Layer 2 of a small transformer language model trained on English Wikipedia (13 layers, counted from 0, width 64).
In attention head 0, each number of a token's query is one row of weights dot the token's vector x. The head spreads its attention over the tokens so far by the softmax of query dot key.

Query weights of the head. A number n stands for (n - 500) times 0.0011.
q0: 310,536,699,385,394,459,752,499,411,446,489,477,388,366,360,338,421,432,345,550,323,607,590,519,484,497,672,681,436,540,631,492,377,557,784,498,478,351,429,248,424,380,366,613,509,470,546,678,631,768,625,524,602,520,479,550,610,431,514,442,519,538,510,524
q1: 231,539,410,392,532,376,395,639,540,611,442,504,553,489,384,359,522,336,424,579,451,278,555,288,554,556,695,401,638,387,337,475,479,391,704,482,156,244,383,461,814,612,595,469,375,470,642,752,496,477,618,676,578,469,759,284,246,622,758,645,558,446,455,263
q2: 662,681,610,367,343,662,648,739,377,299,347,415,547,543,659,689,719,546,519,456,264,600,251,500,274,499,416,406,699,539,707,536,623,672,390,407,606,438,678,363,551,510,448,501,465,291,628,269,354,438,487,372,495,720,538,693,630,400,198,347,367,386,433,331
q3: 576,395,475,665,353,533,453,582,531,572,557,425,828,567,523,347,431,815,615,605,557,616,723,312,406,463,313,562,479,467,166,421,734,120,519,887,399,463,720,479,617,424,515,371,710,515,528,507,367,497,431,537,401,502,647,569,485,569,513,697,523,551,493,529
q4: 416,451,451,521,724,547,579,443,639,456,366,398,571,620,373,776,467,470,377,519,461,174,544,600,405,427,597,636,488,553,415,719,497,519,458,576,405,592,462,513,474,510,464,513,376,500,547,481,497,504,537,437,537,666,425,394,235,482,571,414,525,647,548,431
q5: 386,467,538,626,572,367,492,655,506,417,489,468,426,540,485,248,532,562,705,675,610,690,425,353,397,360,448,531,598,265,702,339,486,568,307,463,464,623,777,300,459,657,595,611,687,490,470,365,486,432,593,628,467,465,510,582,474,506,311,616,620,229,649,593
q6: 494,407,440,494,398,419,524,619,614,646,729,609,636,562,395,411,440,540,570,591,433,439,636,673,412,153,514,590,702,428,488,497,518,408,483,530,479,375,432,677,335,328,397,471,516,574,372,799,617,653,459,464,481,502,456,526,489,507,490,644,364,544,399,489
q7: 655,604,173,938,834,711,421,504,467,474,401,334,644,411,263,736,259,627,763,400,459,103,609,888,290,467,342,393,592,486,306,550,601,315,496,897,484,350,639,481,575,426,660,370,472,654,363,414,206,342,446,606,465,531,318,415,347,712,728,647,504,544,365,418
q8: 347,398,553,220,353,449,692,373,645,720,607,758,447,300,625,254,577,362,496,443,555,701,391,534,745,514,568,350,350,273,381,404,654,450,511,534,397,371,411,448,495,526,423,479,565,352,401,643,578,965,566,656,730,402,546,528,690,551,713,613,642,388,437,445
q9: 562,702,288,824,772,44,130,654,576,913,487,611,882,730,514,795,379,587,596,642,818,135,635,481,593,417,242,693,576,370,460,457,356,311,323,723,351,734,654,766,714,517,283,521,382,352,520,279,250,321,467,669,407,643,398,329,194,636,472,713,446,388,581,391
q10: 370,235,592,480,378,414,698,343,653,472,515,556,421,564,645,439,694,641,522,324,517,531,393,463,510,582,423,427,491,381,638,415,597,346,475,467,589,557,440,397,458,447,681,638,438,263,271,370,737,586,600,468,687,608,570,539,570,422,247,562,213,589,510,493
q11: 765,521,372,773,830,361,270,574,387,262,458,309,891,604,629,617,474,521,742,749,593,87,528,549,468,329,352,508,358,618,468,539,530,263,341,523,747,591,491,395,558,476,572,431,409,632,614,236,259,237,392,372,746,843,384,182,277,649,315,544,532,615,479,437
q12: 114,512,348,674,363,437,617,527,424,724,470,436,503,650,167,372,314,688,411,527,652,382,671,658,522,375,565,582,547,553,410,480,524,481,650,704,392,351,378,435,388,474,657,603,476,703,339,585,388,476,665,538,541,457,460,483,443,510,605,752,214,548,525,477
q13: 579,420,393,417,383,624,542,602,517,394,412,463,395,693,550,274,537,581,478,562,437,596,426,494,470,627,480,660,445,480,470,450,512,524,545,622,453,536,539,399,660,551,393,560,580,451,593,611,459,475,525,348,601,391,571,370,719,417,503,613,546,459,692,419
q14: 617,474,491,393,553,445,751,584,270,63,305,379,535,651,618,411,707,207,784,394,442,601,361,94,500,544,581,335,305,697,660,699,282,489,399,326,550,815,561,599,464,408,392,502,323,400,867,334,668,674,638,636,479,570,358,441,669,478,136,464,548,479,282,523
q15: 408,384,536,404,293,509,636,277,634,621,598,444,397,456,558,221,484,378,559,342,424,649,458,148,674,632,796,490,523,519,408,394,578,390,716,595,227,157,466,578,340,546,418,485,770,644,649,554,778,641,535,660,616,564,481,569,444,421,604,537,365,547,385,321
q16: 344,252,606,385,398,393,429,318,442,587,654,608,368,461,562,310,677,285,469,229,523,494,644,805,664,556,570,767,426,271,633,424,457,578,728,605,324,352,368,581,427,365,558,545,490,529,524,700,673,732,651,616,347,687,549,622,751,358,600,491,454,538,604,316
q17: 339,445,601,410,438,561,457,229,513,618,568,464,539,416,486,317,638,379,534,660,529,407,505,807,441,468,562,565,439,475,478,371,721,472,733,514,524,122,520,310,589,430,538,511,424,492,333,700,437,608,509,558,758,681,514,538,494,544,577,508,719,600,745,380
q18: 526,255,475,568,308,719,624,537,425,599,670,392,479,354,490,297,358,610,622,376,746,741,599,313,633,486,624,275,419,564,570,473,551,327,498,463,313,193,497,456,350,288,761,297,515,495,408,598,473,428,673,559,625,442,755,518,765,580,571,632,339,290,345,380
q19: 627,587,743,504,530,348,510,409,170,433,504,191,367,519,535,514,472,550,444,298,521,573,572,366,489,579,535,583,392,561,742,652,367,578,479,431,389,655,594,476,333,481,501,503,333,661,711,363,495,390,415,584,289,191,464,563,652,651,623,461,568,395,494,557
q20: 193,326,588,717,434,520,405,513,439,584,302,573,579,618,426,552,305,575,571,527,567,485,648,616,565,405,413,438,635,590,507,490,578,669,548,569,294,470,489,411,458,465,632,476,539,665,338,542,456,468,750,556,465,314,337,463,502,496,521,542,556,741,610,518
q21: 392,688,374,228,714,258,607,510,511,667,608,736,577,638,526,545,502,247,504,287,589,605,267,610,802,407,446,605,450,254,521,430,345,517,656,478,571,493,483,603,574,700,174,609,337,211,463,461,645,736,322,513,704,572,491,419,584,696,533,404,556,451,548,517
q22: 636,326,584,610,619,565,604,438,405,514,446,460,441,412,381,579,288,634,541,324,447,439,433,522,625,508,432,510,463,242,309,468,485,607,396,467,316,636,444,441,570,408,711,491,399,450,457,454,571,490,259,488,484,508,541,553,704,627,351,496,391,710,618,552
q23: 484,374,718,376,491,406,532,518,474,623,494,393,490,463,582,238,586,332,530,670,393,484,520,610,575,461,347,435,432,300,428,463,534,397,707,501,404,376,404,153,513,506,491,639,549,291,621,572,563,814,646,597,419,528,465,435,640,572,576,579,507,713,546,320
q24: 257,432,642,204,317,639,529,406,653,430,706,679,295,402,392,355,597,346,364,340,709,551,442,631,439,663,297,526,483,569,633,621,473,661,599,494,487,322,404,489,364,491,451,164,690,420,564,666,666,593,617,557,526,657,535,619,643,484,438,408,770,513,493,387
q25: 326,621,210,517,759,393,409,542,485,461,435,483,780,838,510,595,458,494,386,716,426,196,565,624,565,527,408,464,523,510,587,520,354,378,164,683,397,649,678,440,547,650,581,600,328,355,626,326,193,378,544,593,446,443,344,245,430,579,382,556,537,431,650,328
q26: 531,513,413,202,285,551,618,600,602,602,478,558,609,573,371,434,457,506,558,688,527,261,378,404,573,330,753,537,611,579,535,578,474,543,602,433,547,509,244,689,454,441,417,412,349,359,515,643,539,629,546,503,508,580,579,353,430,531,431,533,484,653,279,369
q27: 278,469,311,597,791,500,441,441,622,593,610,425,424,663,252,499,502,476,490,471,620,279,508,646,615,500,532,421,537,497,591,461,549,466,355,660,379,568,521,492,623,664,452,622,446,441,566,442,405,523,519,559,672,302,307,331,345,613,415,746,443,383,420,398
q28: 746,410,354,677,645,222,392,624,537,457,605,582,520,550,386,489,310,533,623,645,471,463,391,606,442,352,264,379,552,281,519,715,472,499,295,356,733,765,713,848,567,462,552,305,774,626,444,471,235,159,267,418,478,655,399,603,660,522,520,500,539,563,405,659
q29: 529,581,534,525,568,529,461,718,574,446,379,535,389,575,455,663,379,656,280,328,679,337,513,551,754,350,621,557,732,479,267,480,514,715,327,657,334,575,392,514,521,580,375,321,531,559,505,556,373,541,512,401,381,392,446,398,523,528,709,590,342,467,477,345
q30: 926,480,626,547,413,526,636,600,540,334,518,617,337,394,537,685,440,327,457,506,404,731,279,296,505,513,389,553,519,259,680,531,298,881,361,188,646,703,691,593,674,657,496,481,589,363,530,269,765,378,515,433,578,499,688,626,564,512,266,310,516,295,455,843
q31: 364,548,221,385,348,589,399,604,498,725,387,715,662,543,446,328,360,360,282,629,716,292,425,486,439,269,497,417,430,541,337,282,555,704,619,579,581,376,530,649,617,771,513,594,389,689,450,594,457,703,611,609,497,464,374,360,159,498,614,510,794,546,589,700

Each question shows a short text with each token's key, already scaled and adjusted for position as the last token sees it. A number n stands for (n - 500) times 0.0039.

Then comes the last token's vector x. A number n stands for (n - 500) times 0.014.

0 "\"": 355,55,827,519,426,547,386,365,176,466,577,611,261,520,659,185,240,185,454,657,328,408,719,323,385,451,282,281,759,441,947,147
1 "\n\n": 343,86,835,520,432,551,402,393,189,484,550,632,252,512,691,183,226,205,447,649,340,408,691,323,408,456,304,296,797,431,934,180
2 "Sw": 332,78,837,502,433,529,416,390,215,495,553,618,261,485,650,181,231,193,452,654,362,402,674,334,412,448,328,293,795,445,919,189
3 "ing": 348,91,853,497,419,561,381,413,205,458,544,614,244,497,675,173,222,216,456,677,353,400,685,343,393,449,300,293,804,422,922,178
4 "le": 347,79,858,491,419,517,387,413,187,494,553,615,243,503,684,161,212,195,452,655,360,417,680,335,387,440,325,270,788,421,923,189
x: 428,575,597,696,692,516,561,546,558,398,445,286,628,447,504,649,417,632,440,514,494,619,623,490,473,489,572,491,299,451,608,284,719,447,240,539,554,505,446,644,419,852,537,390,422,541,409,497,505,435,464,527,463,559,507,135,529,415,541,350,444,519,546,499
Which token does the last token look at most, and with what share of its attention? 1 "\n\n", with about 20%

0 "s": 357,44,840,529,428,543,384,384,165,469,583,615,257,513,672,177,234,176,467,661,333,401,721,317,384,450,280,277,750,446,941,138
1 " dest": 348,45,853,523,418,548,382,410,190,454,564,617,259,491,674,181,239,172,474,657,365,394,716,341,414,449,293,294,751,442,919,160
2 "ruct": 357,60,838,509,422,526,394,384,200,448,569,606,248,475,682,166,219,202,487,650,383,412,687,324,411,431,299,292,767,437,926,170
3 "ive": 365,63,855,508,431,540,397,414,195,455,557,616,244,479,686,170,222,204,468,667,344,412,693,316,394,415,304,278,778,443,920,156
4 " potential": 344,42,862,513,437,551,383,434,185,459,578,629,254,479,699,179,230,190,479,669,358,382,698,328,403,431,288,295,769,442,915,142
x: 430,546,568,730,672,495,559,456,568,414,496,250,672,468,588,665,361,659,505,495,470,630,590,487,380,456,569,487,381,485,516,321,646,479,167,452,584,440,475,597,454,893,504,393,395,456,460,594,580,403,522,524,456,535,462,172,538,421,563,401,474,529,602,492
To which token does the last token give the most attention? 4 " potential"

0 "=": 363,56,834,520,443,541,392,391,161,505,565,624,272,511,669,178,225,187,451,655,339,409,715,325,381,467,282,282,760,439,931,153
1 "=": 378,64,863,477,450,535,388,402,171,486,543,621,252,494,694,167,224,218,435,649,361,419,686,325,401,465,293,283,787,412,917,168
2 "\n": 338,73,851,519,436,556,391,406,179,519,549,631,252,500,689,157,201,197,443,644,349,419,680,334,388,471,302,288,797,418,937,173
3 "C": 341,67,859,488,432,520,400,429,191,493,558,640,254,502,700,156,216,188,433,655,355,432,680,327,382,434,325,280,809,443,932,185
4 "iti": 348,48,839,500,419,534,386,409,173,478,549,627,256,499,678,157,207,210,486,669,361,415,666,318,387,451,294,272,781,415,916,197
x: 450,588,587,676,673,510,574,527,541,389,426,411,590,513,564,649,360,585,515,535,473,602,688,456,422,561,613,544,293,463,528,304,733,522,173,466,594,443,463,628,404,825,558,418,417,501,442,514,445,445,429,527,393,574,480,155,477,450,583,421,372,496,509,492
Which token does the last token look at most, and with what share of its attention? 2 "\n", with about 40%

0 " Swing": 363,35,825,531,434,550,383,378,173,476,579,598,261,506,656,193,231,179,465,667,333,411,720,317,387,444,280,285,743,444,938,136
1 "le": 373,74,853,488,416,522,378,397,191,451,568,595,237,507,699,174,229,195,464,657,358,413,690,335,402,417,317,268,761,428,931,163
2 " to": 349,83,845,488,422,555,361,382,201,455,574,624,237,490,698,179,245,187,444,679,356,440,688,323,408,432,300,295,757,442,930,182
3 " find": 345,67,863,518,434,555,371,424,203,463,583,609,258,490,675,199,219,206,483,685,347,401,701,324,410,451,292,311,778,444,932,149
4 " a": 351,79,868,487,432,535,376,426,183,483,569,630,259,504,696,190,228,195,455,671,336,419,675,320,417,432,313,296,792,440,944,171
x: 437,567,625,731,639,480,514,470,535,433,382,305,634,484,572,650,363,702,508,498,487,589,491,547,387,514,620,463,344,483,566,318,747,425,248,453,540,507,502,645,408,903,503,476,419,537,399,556,521,450,453,462,441,513,553,126,584,430,497,430,517,526,511,423
Which token does the last token look at most, and with what share of its attention? 3 " find", with about 40%

0 " member": 337,37,849,521,433,552,393,377,155,491,579,614,252,503,673,172,229,173,457,668,333,405,712,313,375,459,283,277,762,441,945,139
1 " states": 350,62,872,487,425,550,377,423,200,466,570,637,242,490,690,178,217,203,478,657,344,424,688,327,405,436,296,301,763,456,922,144
2 "\n": 337,72,855,525,433,556,391,402,175,512,557,629,248,502,692,160,202,194,448,651,348,410,685,329,384,466,301,287,790,421,941,165
3 "|": 354,57,859,488,440,542,391,399,173,522,542,613,255,503,693,154,202,195,435,661,363,434,678,330,385,471,299,287,797,410,944,167
4 " *": 325,56,856,519,448,559,380,410,170,517,572,620,248,512,671,167,222,192,443,668,371,409,686,326,382,473,306,279,787,401,949,191
x: 434,615,608,724,685,441,537,498,578,336,421,311,599,419,527,668,470,620,445,472,516,655,664,519,450,427,611,516,337,447,506,330,692,477,192,497,611,453,474,605,482,809,554,392,362,559,436,614,537,403,507,451,497,536,511,107,515,474,469,453,466,533,469,469
Which token does the last token look at most, and with what share of its attention? 2 "\n", with about 30%

0 " Turkey": 354,43,827,529,432,540,387,382,164,483,574,607,265,512,667,191,232,176,464,668,339,407,719,319,374,451,280,270,756,442,939,141
1 ";": 368,83,832,509,431,535,384,383,213,465,557,604,258,502,696,187,222,200,460,660,354,404,707,341,384,457,317,283,764,418,925,180
2 " |": 368,68,833,503,425,536,386,378,202,483,552,598,264,512,695,183,225,191,453,668,353,430,696,332,386,467,303,279,777,413,922,175
3 "\n\n": 338,80,840,522,444,549,402,411,184,501,545,628,253,507,699,181,226,192,444,654,344,414,694,316,402,458,294,291,795,440,933,182
4 "In": 325,68,855,505,423,543,397,412,193,483,554,617,235,502,697,153,219,208,454,660,375,433,677,320,389,445,282,281,798,425,909,179
x: 448,559,599,705,648,424,557,530,589,341,436,370,623,400,567,655,354,668,521,456,500,532,542,489,360,576,631,547,324,480,594,247,691,486,219,487,596,461,495,611,455,825,555,452,448,511,470,537,512,415,545,456,470,530,453,121,525,412,598,398,406,543,459,526
To which token does the last token give the most attention? 3 "\n\n"

0 " el": 353,31,846,529,430,546,389,383,162,482,580,607,261,502,670,176,232,166,467,663,332,404,719,310,376,449,282,271,750,446,942,140
1 "der": 360,42,854,499,432,526,383,386,180,457,554,603,249,493,689,180,231,193,465,657,352,417,683,309,403,418,303,261,778,451,930,171
2 "ly": 357,64,849,510,406,544,369,401,203,456,557,603,239,491,680,172,232,191,484,679,367,407,693,337,395,444,299,280,763,428,930,167
3 " visit": 341,46,864,522,435,549,381,426,180,459,562,619,262,484,674,180,240,197,491,674,361,378,707,341,405,455,286,299,772,443,914,148
4 "ors": 359,61,857,507,436,546,392,421,186,465,556,605,247,495,680,172,212,187,466,660,358,418,696,313,395,427,308,280,785,434,916,152
x: 451,513,597,696,629,541,600,496,540,428,404,290,682,441,519,659,443,592,422,514,556,633,620,517,395,543,566,526,340,448,541,269,639,478,95,487,554,464,449,644,413,830,516,493,447,507,450,532,529,347,448,539,513,602,481,132,496,416,572,423,451,544,536,492
To which token does the last token give the most attention? 0 " el"

0 " Joy": 358,37,833,530,429,551,389,380,163,477,581,608,258,504,654,184,236,179,466,664,332,402,725,316,382,449,275,283,741,442,940,135
1 "ce": 359,57,846,504,409,522,368,386,182,442,567,612,223,489,692,180,227,176,464,658,344,415,704,316,394,422,301,264,762,428,948,158
2 " Swing": 348,41,834,525,442,533,383,386,201,495,569,601,224,484,680,196,212,185,432,668,360,435,697,313,411,421,301,294,765,458,925,160
3 "le": 362,68,855,494,423,518,381,414,177,476,566,614,237,498,694,163,220,186,456,656,355,416,692,326,394,425,315,273,767,432,930,165
4 " since": 339,65,852,508,430,547,378,425,181,476,563,626,237,488,696,171,228,193,468,664,367,414,701,329,400,443,287,297,765,430,916,168
x: 459,573,600,729,626,455,558,459,593,317,470,298,679,474,589,642,366,625,492,448,463,577,546,491,398,575,585,476,339,439,589,288,731,445,228,470,552,465,522,665,440,837,493,462,436,507,408,595,503,434,542,473,466,511,489,130,514,467,594,409,417,550,540,505
Which token does the last token look at most, and with what share of its attention? 4 " since", with about 40%

0 "ruct": 348,31,845,527,433,548,389,387,153,486,580,618,259,499,668,173,224,167,466,668,338,402,720,311,374,452,281,278,758,448,941,136
1 "ive": 361,56,863,502,430,543,399,408,181,461,562,630,243,481,693,160,213,200,468,668,349,405,692,314,386,424,299,275,788,442,930,153
2 " potential": 344,40,865,508,437,553,385,436,177,467,581,641,254,478,698,176,223,190,480,670,359,379,692,325,400,430,286,295,773,445,920,141
3 " for": 341,69,867,503,428,556,384,428,179,477,564,642,240,485,698,169,216,194,469,671,356,418,698,303,384,443,291,301,779,434,916,172
4 " days": 358,53,883,514,441,548,380,440,177,480,568,653,242,476,673,160,215,189,468,667,355,407,689,334,392,437,292,282,765,447,942,144
x: 466,534,537,799,643,460,578,478,536,316,474,288,678,517,529,640,442,679,474,447,487,558,595,531,447,534,558,497,359,457,540,291,697,491,138,446,572,424,451,692,441,847,499,447,450,464,415,581,576,417,496,561,486,478,531,156,447,451,554,378,532,533,538,450
To which token does the last token give the most attention? 3 " for"

0 "uation": 348,30,846,518,431,553,389,383,154,483,582,608,245,496,678,177,227,174,462,673,330,405,717,310,377,444,275,277,760,438,950,132
1 " in": 341,61,857,497,424,535,385,403,184,471,562,629,238,487,711,180,217,200,467,669,355,423,687,320,397,438,284,293,780,432,921,175
2 " the": 337,62,869,502,426,532,383,410,164,478,572,626,249,503,711,178,228,191,450,667,336,417,688,309,395,434,311,284,792,428,949,162
3 " nation": 341,41,867,503,447,526,393,424,184,487,576,641,249,473,694,184,211,183,459,642,347,420,693,303,389,438,311,275,779,446,949,164
4 "'": 340,62,866,515,443,541,387,423,166,476,569,633,243,489,697,175,225,188,452,665,329,429,693,310,375,450,316,290,774,439,940,174
x: 484,561,687,786,640,459,537,457,601,350,487,354,640,495,549,647,345,609,501,521,514,590,624,519,413,540,547,469,309,459,556,355,654,469,200,443,531,420,467,662,476,907,552,449,439,541,426,584,463,507,484,405,465,518,483,97,478,404,504,437,457,538,487,478
To which token does the last token give the most attention? 3 " nation"

0 "cio": 347,25,842,523,429,544,391,378,158,485,580,602,252,499,678,179,229,172,467,669,331,412,715,306,374,443,280,265,761,439,947,138
1 "dr": 360,49,846,497,422,507,392,384,190,467,555,609,251,491,687,173,218,178,463,645,354,425,680,307,400,435,320,265,783,442,936,192
2 "ama": 358,56,851,499,425,513,390,418,197,435,547,609,249,476,685,162,217,190,459,659,341,410,707,313,395,433,306,267,792,448,928,174
3 ")": 366,80,838,512,427,516,379,411,181,487,548,631,252,503,701,189,208,182,449,664,353,445,712,323,383,435,308,275,799,445,921,175
4 "-": 340,39,845,509,434,541,399,389,173,491,554,610,253,496,671,159,217,184,457,662,349,416,699,314,389,461,289,279,787,437,925,166
x: 454,583,698,753,653,433,521,524,588,372,375,368,599,459,565,644,392,598,486,505,486,539,619,472,419,486,594,477,314,483,508,298,655,491,180,529,603,431,532,633,414,866,560,476,388,532,422,612,522,432,470,479,494,541,549,116,563,456,501,382,471,507,431,478
To which token does the last token give the most attention? 4 "-"

0 " world": 350,32,847,518,429,549,385,370,162,468,586,600,248,503,679,183,233,172,460,667,329,409,715,312,383,443,284,270,757,440,954,135
1 " and": 347,73,861,495,416,545,368,399,190,436,568,626,230,501,698,165,232,203,461,672,329,422,702,334,398,450,307,287,772,416,934,170
2 " at": 331,55,858,500,433,554,388,394,186,468,559,613,241,486,690,177,224,196,466,677,343,422,696,317,400,448,284,296,779,437,928,170
3 " various": 347,43,869,500,430,554,385,400,177,476,573,626,248,482,698,167,214,199,463,680,344,422,674,323,406,455,295,302,782,434,922,138
4 " Olympic": 351,52,846,491,448,515,401,386,182,496,558,641,262,476,704,158,230,186,457,668,345,439,703,312,399,467,318,292,791,432,946,167
x: 489,510,630,754,665,540,594,475,604,397,337,332,664,434,600,612,388,634,521,479,520,577,588,486,441,461,507,561,389,520,527,350,614,489,216,467,605,421,469,641,377,933,539,478,438,467,430,633,460,404,417,534,470,489,493,67,549,406,557,406,480,466,526,463
Which token does the last token look at most, and with what share of its attention? 4 " Olympic", with about 30%

0 "ruct": 348,31,845,527,433,548,389,387,153,486,580,618,259,499,668,173,224,167,466,668,338,402,720,311,374,452,281,278,758,448,941,136
1 "ion": 368,66,861,505,418,535,380,420,174,461,562,623,245,494,690,161,210,191,475,658,349,397,699,322,384,425,306,266,778,423,933,157
2 " was": 321,71,874,503,432,550,380,423,172,463,562,636,245,506,703,181,215,186,481,679,341,419,675,317,407,458,306,290,781,447,909,162
3 " great": 334,29,881,517,434,548,399,430,172,489,564,637,257,474,692,187,206,181,477,672,346,387,676,317,393,434,300,298,785,451,925,154
4 "est": 332,62,863,491,436,523,399,414,172,489,547,624,244,481,711,161,232,174,465,670,349,400,681,319,390,442,309,281,785,442,929,169
x: 444,554,617,712,625,469,581,510,595,426,410,296,644,475,548,665,323,647,530,517,528,567,633,509,409,474,601,510,340,505,527,276,650,490,213,466,575,503,462,625,418,869,581,467,472,452,410,541,474,431,381,520,489,559,475,129,515,398,573,359,470,496,551,440
To which token does the last token give the most attention? 3 " great"

0 " it": 349,38,847,519,431,551,384,375,164,470,583,602,254,511,670,186,236,178,458,667,325,403,718,319,387,446,282,278,756,442,945,139
1 " at": 343,60,848,500,425,557,384,391,196,461,558,605,246,493,690,185,232,203,476,677,348,414,703,325,406,445,279,300,771,430,927,173
2 " the": 344,63,864,501,422,535,378,403,178,461,572,613,249,506,705,183,239,198,456,665,334,410,693,316,404,429,309,284,784,421,952,164
3 " Edinburgh": 349,77,857,504,438,539,389,393,186,474,570,622,252,499,682,174,221,206,459,667,358,419,693,319,403,445,319,284,789,432,935,167
4 " Festival": 334,73,854,493,435,514,386,395,176,470,575,631,241,490,684,159,225,201,458,655,347,419,704,324,398,458,304,287,772,409,936,165
x: 451,490,561,672,681,504,610,488,648,335,383,334,678,417,584,614,365,669,486,515,508,605,651,480,472,504,526,534,339,460,601,348,658,500,203,492,614,429,457,671,449,854,475,473,422,527,430,518,487,372,506,555,421,504,463,112,520,460,601,404,446,499,499,480
To which token does the last token give the most attention? 4 " Festival"

0 "stan": 351,34,842,520,429,541,386,372,163,477,575,603,252,509,677,185,230,173,454,666,333,408,718,312,376,452,284,268,760,443,944,142
1 " without": 338,52,861,507,426,560,380,406,207,446,566,615,244,501,701,178,223,204,478,678,349,419,704,316,400,440,293,293,776,438,924,174
2 " a": 341,66,875,483,430,537,379,415,189,476,570,624,249,505,696,183,229,195,450,670,334,419,676,318,417,439,310,291,795,438,947,175
3 " vis": 330,29,880,516,419,555,385,417,193,462,573,613,241,500,668,183,219,186,482,656,355,408,695,313,399,448,278,291,768,448,932,159
4 "a": 360,64,871,494,420,511,372,402,182,453,559,619,234,496,695,157,218,181,441,663,344,414,686,314,400,450,313,273,773,436,948,174
x: 431,534,578,725,678,540,545,524,513,403,392,365,679,443,550,641,373,653,488,495,461,593,651,482,455,492,550,483,275,435,627,310,685,507,194,534,582,454,415,644,375,887,517,462,466,502,418,523,551,373,440,477,460,559,540,131,517,452,542,443,488,520,496,491
Which token does the last token look at most, and with what share of its attention? 3 " vis", with about 40%